Layer 3 of a small transformer language model trained on English Wikipedia (15 layers, counted from 0, width 96).
A neuron's activation on a vector x is GELU(gate . x) times (in . x), where the dot is the dot product.
The model reads these tokens: " b" "ar" "n" "," " f" "ar" "ri" "ers" " sh" "op"

The vector x that enters this layer's MLP at each token. A number n stands for n times 0.039.
0 " b": -15 26 -32 -56 -2 -6 27 -18 34 33 16 -7 42 1 4 11 -11 -23 7 3 -7 29 39 14 0 -29 -9 -17 -26 30 -35 27 17 -48 -15 -3 -4 -36 33 -11 59 -38 -36 -24 -4 9 15 -12 -52 10 -22 -10 35 -3 5 -4 -6 -6 39 29 -10 -28 26 12 -39 -14 33 -10 38 -1 -30 11 -45 48 26 6 -8 -19 36 6 -17 -1 35 -2 -11 -3 -7 61 40 6 7 72 37 -39 7 -42
1 "ar": -50 -11 25 -62 -4 -41 -15 -22 17 29 4 -27 -16 -37 -16 0 0 32 -16 44 -27 -46 12 34 35 -67 -44 -51 -14 32 -21 -24 5 -45 -52 -6 -14 5 -27 -10 39 -19 -16 -24 10 7 -8 -26 -6 37 -86 29 32 -3 -2 -18 6 -12 25 -18 -6 -13 18 16 -2 -4 1 3 10 -26 54 4 -42 46 -16 1 -27 6 -38 13 -20 15 -8 15 -1 1 1 6 -14 25 -16 24 18 1 26 0
2 "n": -8 6 26 38 16 -45 -28 -24 16 26 -22 -4 -22 21 13 42 16 31 -16 36 3 -28 -12 -45 2 -6 -48 13 -35 27 -56 -23 2 -39 -40 -3 -6 36 -25 -6 8 -21 0 -39 -22 9 17 -31 -23 -2 -83 18 6 0 33 -6 41 -8 13 -42 19 -14 -11 35 -13 -23 26 11 30 -25 12 18 -22 -25 -16 -32 -12 22 -32 -15 -34 25 25 -9 -9 -4 -38 73 -5 1 -18 24 22 -47 -12 -22
3 ",": -2 8 16 -23 16 7 -8 -40 23 22 -14 27 0 -17 -10 21 -18 -8 17 68 22 8 43 9 36 -23 -32 8 -15 33 -23 16 9 -5 10 -51 -8 -39 29 -26 3 -16 10 -45 25 -9 4 -31 23 -22 -23 5 6 5 -30 21 0 -44 25 16 -18 -39 50 15 -43 -67 26 -13 0 -14 0 39 -56 -15 5 -19 32 6 42 30 1 54 11 14 6 -1 5 63 40 -31 -6 -6 -39 -4 1 15
4 " f": -1 44 -13 -31 5 -16 23 -9 12 30 60 -40 9 9 51 7 31 24 -2 3 -11 8 30 3 14 -15 0 3 -27 39 -53 31 23 -4 -25 -20 18 7 20 30 45 -20 -34 4 -8 9 18 -43 -54 10 -23 -10 39 -13 21 48 -5 -36 18 2 -2 -13 46 -21 -34 -23 4 -18 36 37 -20 16 -26 23 23 9 -22 16 34 12 -14 36 29 -5 11 3 14 27 45 -14 1 18 26 -37 -4 -27
5 "ar": -70 -8 9 -39 -9 -29 -9 -24 35 25 -1 -23 -3 -6 -53 -6 -14 22 -32 31 -21 -55 24 12 28 -54 -47 -37 -4 28 -21 -31 16 -49 -38 7 -19 -5 -30 -47 58 4 -10 -7 7 5 -1 -37 -9 21 -94 32 12 12 7 6 21 1 29 -14 9 -19 12 -29 0 3 -16 -8 -16 -32 51 11 -56 24 -7 24 -14 11 -34 7 -9 11 -5 21 -16 2 14 34 -8 37 -7 12 -11 15 9 4
6 "ri": -10 -12 16 20 26 8 -20 -25 19 27 -56 -4 -12 7 -20 -38 -4 8 11 -1 -4 -28 -30 -8 -3 -14 -2 -5 8 52 3 -14 -2 -15 -22 -9 -16 9 -4 59 -12 -17 4 36 -31 12 -4 13 -19 3 -51 -6 22 -27 -20 -1 22 -27 18 6 6 -12 8 -3 13 -27 -39 -23 -16 -11 32 54 -52 -10 12 22 -18 -21 -25 -50 -35 30 -19 2 -13 25 31 83 34 38 63 -30 -36 18 -19 -45
7 "ers": 13 19 -48 -3 31 13 -45 -50 -8 51 11 34 -10 -86 -36 0 45 -12 -20 12 6 -43 -23 46 -18 12 -40 -14 8 56 -29 35 -5 -35 -23 14 -21 30 20 35 -14 -37 12 -16 30 20 -3 8 -16 -42 -14 -5 -10 13 23 3 -6 -27 39 -23 -13 -6 20 -19 -31 -5 8 10 -14 16 23 -3 -35 2 -8 12 -39 20 -28 6 -16 -20 4 12 -26 6 -26 24 24 -55 4 -29 -44 9 29 -6
8 " sh": -22 7 -33 -52 12 -59 47 -24 15 18 5 9 5 -3 -11 27 -17 4 8 28 -4 6 23 -3 6 -33 -41 -28 -41 22 -29 34 6 24 -38 -6 43 -7 22 6 62 -25 -63 9 16 48 48 -39 -40 -3 10 4 -17 -20 -15 29 6 0 38 4 -13 -17 41 -2 -36 -21 -21 -16 9 36 1 5 -39 -2 21 -6 1 -2 26 17 11 -3 31 21 -10 -26 -27 3 42 -4 -15 34 -12 -40 -2 -53
9 "op": -9 -17 21 19 -23 -12 -13 -37 3 29 -24 -32 -27 18 14 2 -4 -49 -1 37 -38 -42 29 21 6 -55 -2 -14 -8 16 -4 -13 -14 -47 -40 -28 -26 -6 27 26 36 -37 -24 -27 5 -8 7 -4 -21 -26 29 -2 -45 28 1 -5 -13 -45 27 20 -12 -29 -7 14 4 -24 -16 -8 -24 -15 11 -15 -76 14 28 8 -32 -25 -37 -4 -11 16 -5 63 11 31 -4 8 52 11 23 -45 -12 15 -17 -35

Each question shows the input weights of one neuron of the MLP. A number n stands for n times 0.0072.

n145 gate: -37 -1 -33 -19 37 -14 8 31 12 14 8 -5 -12 25 45 31 -1 17 -19 -29 23 32 -14 -13 -51 0 7 26 2 11 -10 -11 -17 17 -16 13 20 6 10 -61 12 -3 -24 2 15 22 -2 23 -7 -21 4 -8 -3 -17 -8 -5 -16 19 -30 -13 13 -23 -31 4 7 -21 8 14 29 -18 11 -16 -5 20 -3 -50 -57 -17 2 8 -36 -6 11 20 -48 -11 18 11 -32 3 -8 -46 -8 46 -16 0
n145 in: -11 4 -3 4 -2 14 -29 -20 -26 18 16 -14 -34 -10 -15 -17 -5 -33 17 17 57 -32 19 7 25 22 -10 5 38 -24 -6 14 -1 33 42 -9 -27 -12 -11 25 -8 -11 -26 1 -16 13 -9 -6 9 15 -47 29 -32 8 -5 -18 24 -12 2 15 -26 -5 35 -23 7 28 -5 18 -47 34 -14 3 -15 -36 -18 -5 8 -8 7 -13 31 -9 -9 3 3 19 -14 49 12 -34 13 23 -7 -32 14 -66
On which token does it fire most, and how strongly? 2 "n", at about 0.68

n235 gate: 54 36 -11 -11 -24 -2 -10 8 -32 -33 21 -7 33 -20 5 30 -1 -5 2 7 -9 20 -5 -19 34 -2 -17 -19 3 -2 10 -15 2 37 5 27 -39 -15 41 29 -1 5 16 4 -56 -33 -13 3 -21 22 -17 30 13 -9 21 2 -10 -11 -2 38 -25 11 -19 18 2 -16 -19 -24 -11 -12 -56 26 -16 10 -15 -3 -10 7 -7 -12 -46 -23 4 10 17 6 42 -7 5 1 -32 40 -29 26 2 -19
n235 in: 14 -6 25 -20 -16 7 13 -54 23 -1 34 -1 17 -8 -12 10 38 10 -8 -8 8 17 -19 16 -8 -16 -33 1 11 2 26 25 -18 36 18 -12 5 9 18 -12 -16 -27 15 25 14 21 41 14 30 -4 -22 28 -6 -21 -6 20 1 11 36 -63 -24 10 30 -11 47 2 -20 14 0 -33 -1 -15 -19 9 11 14 24 -7 -23 47 -15 -13 14 4 -12 10 34 -15 -49 -27 16 45 -7 -22 -6 11
Its two highest activations, in order, are on tokens 9 "op", 2 "n"

n355 gate: -15 1 -46 30 32 3 5 -16 -26 16 45 -10 -19 -24 -7 23 -7 2 16 -11 24 1 -16 -26 4 -21 13 6 -30 -17 4 36 33 -21 3 -7 25 2 -15 3 22 4 26 -11 -6 3 -19 29 31 4 34 11 -46 19 11 -4 13 14 -27 -9 2 -40 -14 -10 -29 15 -9 6 -4 -28 44 -10 18 13 35 14 10 -6 19 49 -15 -13 -3 14 1 -9 8 47 16 -11 -12 -8 -2 33 -17 7
n355 in: 21 2 10 -55 3 27 22 -38 -1 -44 51 -4 18 -13 -22 -17 -11 13 -22 -2 27 -4 -38 31 21 22 -16 16 -26 30 8 31 28 1 -47 -41 13 8 11 15 -10 -8 49 34 23 -25 -15 -21 8 40 9 -4 -12 -8 15 -13 -18 14 15 -18 7 19 -15 -15 19 -2 3 6 18 -9 -7 -4 26 12 13 -8 -4 -10 13 -17 -14 3 -18 -20 -7 -17 3 59 40 15 -13 -7 -5 0 -25 -10
On which token does it fire most, and how strongly? 7 "ers", at about 2.3

n333 gate: 11 -15 10 22 7 -26 4 -13 -19 -30 -14 -21 -9 14 26 13 2 -12 -26 1 11 11 11 -40 17 -20 -21 37 -5 -19 4 25 -32 15 -8 11 -9 -45 -29 13 35 -25 24 22 40 5 -23 1 0 3 -11 5 1 19 38 -4 7 16 21 1 2 28 25 2 32 4 -35 21 11 -22 -13 -8 -14 43 -15 17 7 -37 13 -15 -1 -15 26 1 4 20 -12 33 -13 -2 -48 17 -1 -1 -24 4
n333 in: 17 5 -20 26 10 -29 19 -20 3 -9 33 -26 -2 18 33 6 -13 4 -10 15 -22 25 14 -1 29 0 -10 31 -13 6 11 -11 4 35 -12 17 12 -36 -5 -13 32 -31 19 0 -3 -2 -12 -14 -21 -13 -37 -20 16 -22 37 -19 6 -14 -17 -9 -1 -15 26 27 9 -46 -39 15 3 -33 -21 1 12 8 -3 30 10 -19 25 2 9 10 -11 -18 15 -15 -20 -16 -1 -18 -17 10 2 17 5 6
On which token does it fire most, and how strongly? 2 "n", at about 2.5

n228 gate: 7 -6 -22 -21 12 17 5 38 -19 -5 13 22 4 -30 -1 -7 33 4 -5 7 21 -9 8 29 -6 -43 44 8 -7 -15 -7 -9 -11 -13 50 5 -41 -15 -21 30 1 -14 -35 20 -21 30 -37 4 45 28 31 -11 13 15 8 -22 30 -8 25 -8 0 -38 41 28 -8 1 -7 -14 -17 -21 -11 20 12 -16 -38 23 22 7 -22 2 -31 31 11 -26 5 11 -24 -81 -27 -10 -14 -12 -3 -7 4 3
n228 in: 20 25 8 -1 30 22 5 -6 -32 1 -5 -11 5 16 -3 -16 -7 10 -4 -5 23 13 31 -42 -14 -15 15 15 -1 22 32 3 -6 5 11 8 -14 56 -2 -11 -16 7 -27 -20 7 -29 45 7 20 -39 -25 22 57 -15 15 11 21 5 -17 -9 7 -13 -24 32 -4 -5 3 -5 42 32 59 7 2 -2 -15 -25 10 -35 -12 17 -5 -28 41 1 51 -37 -52 31 0 -45 7 4 11 4 12 -21
Its three highest activations, in order, are on tokens 9 "op", 5 "ar", 7 "ers"

n293 gate: 55 -23 -28 6 -29 -5 27 18 -18 37 2 -26 1 -10 -18 36 -12 1 27 7 -11 -29 18 -9 31 15 45 19 16 -6 25 -2 -1 27 4 24 -4 9 -8 -6 -12 10 -6 6 22 20 -13 24 31 20 -5 -13 13 -23 15 25 14 -36 35 -29 -5 -34 9 27 -30 -36 4 23 16 -1 -16 -3 9 -10 -15 -19 18 -2 10 -34 26 -28 -5 13 -7 -15 -2 -60 15 -10 -20 -22 -14 -13 3 -12
n293 in: -11 -6 -16 -1 29 -24 -26 22 6 5 9 -10 17 33 12 -1 11 13 -10 28 -2 18 -22 -13 -14 9 -16 1 -1 4 -16 -2 20 3 7 -7 14 -17 1 -3 -21 -10 8 -12 8 8 -19 0 -20 35 45 -3 26 -35 -15 -46 -1 19 -13 -27 -19 28 6 -24 -9 29 0 23 7 -45 2 30 1 17 -4 42 3 -13 -16 61 -41 31 -5 -37 -5 1 8 18 -10 1 -23 -8 26 4 -40 -19
Its two highest activations, in order, are on tokens 9 "op", 7 "ers"

n324 gate: -36 1 -1 -6 12 -1 -7 24 -27 8 16 7 -26 2 -8 5 -3 19 -34 -7 6 14 27 47 14 -10 -6 21 9 -20 0 10 51 -27 -9 -62 19 -12 -2 21 -4 30 6 -9 14 3 14 -12 56 5 28 9 11 -12 -4 30 -3 8 -5 -16 16 -34 -38 26 29 14 25 18 34 36 6 12 -17 7 -22 3 24 -35 21 22 -20 29 -1 14 -1 20 -17 48 23 -20 13 -1 -28 -28 -26 39
n324 in: 1 -3 18 5 -12 -8 -1 5 -18 11 19 -19 -8 30 6 3 18 23 -22 -25 13 -16 2 30 -26 0 -28 -3 9 6 6 -7 -12 -25 -15 -15 -18 15 -15 23 -18 -6 -21 16 -3 32 19 -2 36 -18 -4 -3 -17 -45 -36 14 -13 -7 -6 -4 15 -23 -44 -26 -14 -17 47 11 -2 -4 0 11 28 41 -1 -10 10 33 1 27 -22 -1 30 8 41 63 -29 45 -16 13 18 16 -17 -19 -19 8
It fires most on token 4 " f"

n340 gate: 47 25 -3 -24 -45 -13 9 -19 4 13 19 -8 12 -16 -17 26 15 -13 43 -24 16 -16 -27 -9 -19 -4 9 13 -10 48 50 9 12 10 4 -25 6 5 -13 5 -38 29 14 -27 9 -35 -4 15 24 -12 39 -39 -44 35 16 -1 21 0 -21 21 -33 18 31 -3 8 22 40 -22 41 -18 -17 -6 -9 -4 -1 -14 6 26 -15 14 -26 -3 2 -27 8 -29 25 -18 1 33 -14 18 -5 -21 10 -5
n340 in: 14 7 -18 6 -8 33 6 -11 33 -17 -1 18 11 -6 -27 -3 -28 23 -1 -3 -3 3 -59 15 -7 -14 -8 -22 9 -5 10 0 16 -25 15 -14 -41 1 5 29 -29 -33 31 17 -6 -25 6 11 -18 20 20 26 4 27 -37 -35 -6 13 4 -16 -1 -38 -14 15 -17 -3 24 16 -33 -15 -18 -20 14 -38 -30 41 7 6 -26 26 1 3 36 27 2 -14 -28 29 13 -12 -19 15 -28 -42 7 51
It fires most on token 4 " f"

n296 gate: -9 5 -20 17 -33 -16 -22 14 -41 29 19 -5 -18 -1 -4 -34 -1 -20 -19 -22 14 28 15 -15 -17 -8 39 0 -7 -32 11 -19 1 3 17 37 -12 -5 -34 11 70 1 5 31 3 -1 -18 -16 -3 19 -17 -29 -12 14 2 17 -14 28 -9 -13 -11 -11 -11 -23 31 15 27 -6 -7 -23 31 -5 -22 49 54 9 23 26 -1 -67 29 11 5 12 -6 -18 -30 23 21 23 10 -19 -7 -35 -44 -5
n296 in: 1 19 43 -18 26 7 -22 -33 -2 40 -12 -1 -19 -7 19 12 3 -27 -11 -47 25 46 2 2 -8 -27 27 4 15 -35 -2 11 -31 -3 -15 -1 -23 -38 -42 3 45 -1 -21 37 -14 -13 -9 -4 -9 5 -31 27 -4 30 -11 25 33 -5 -14 23 4 13 17 2 11 -7 19 6 29 -18 13 -1 -10 30 32 -21 -10 5 14 12 30 -15 -26 -7 -41 -14 -9 1 -15 18 10 36 12 -10 2 23
It fires most on token 5 "ar"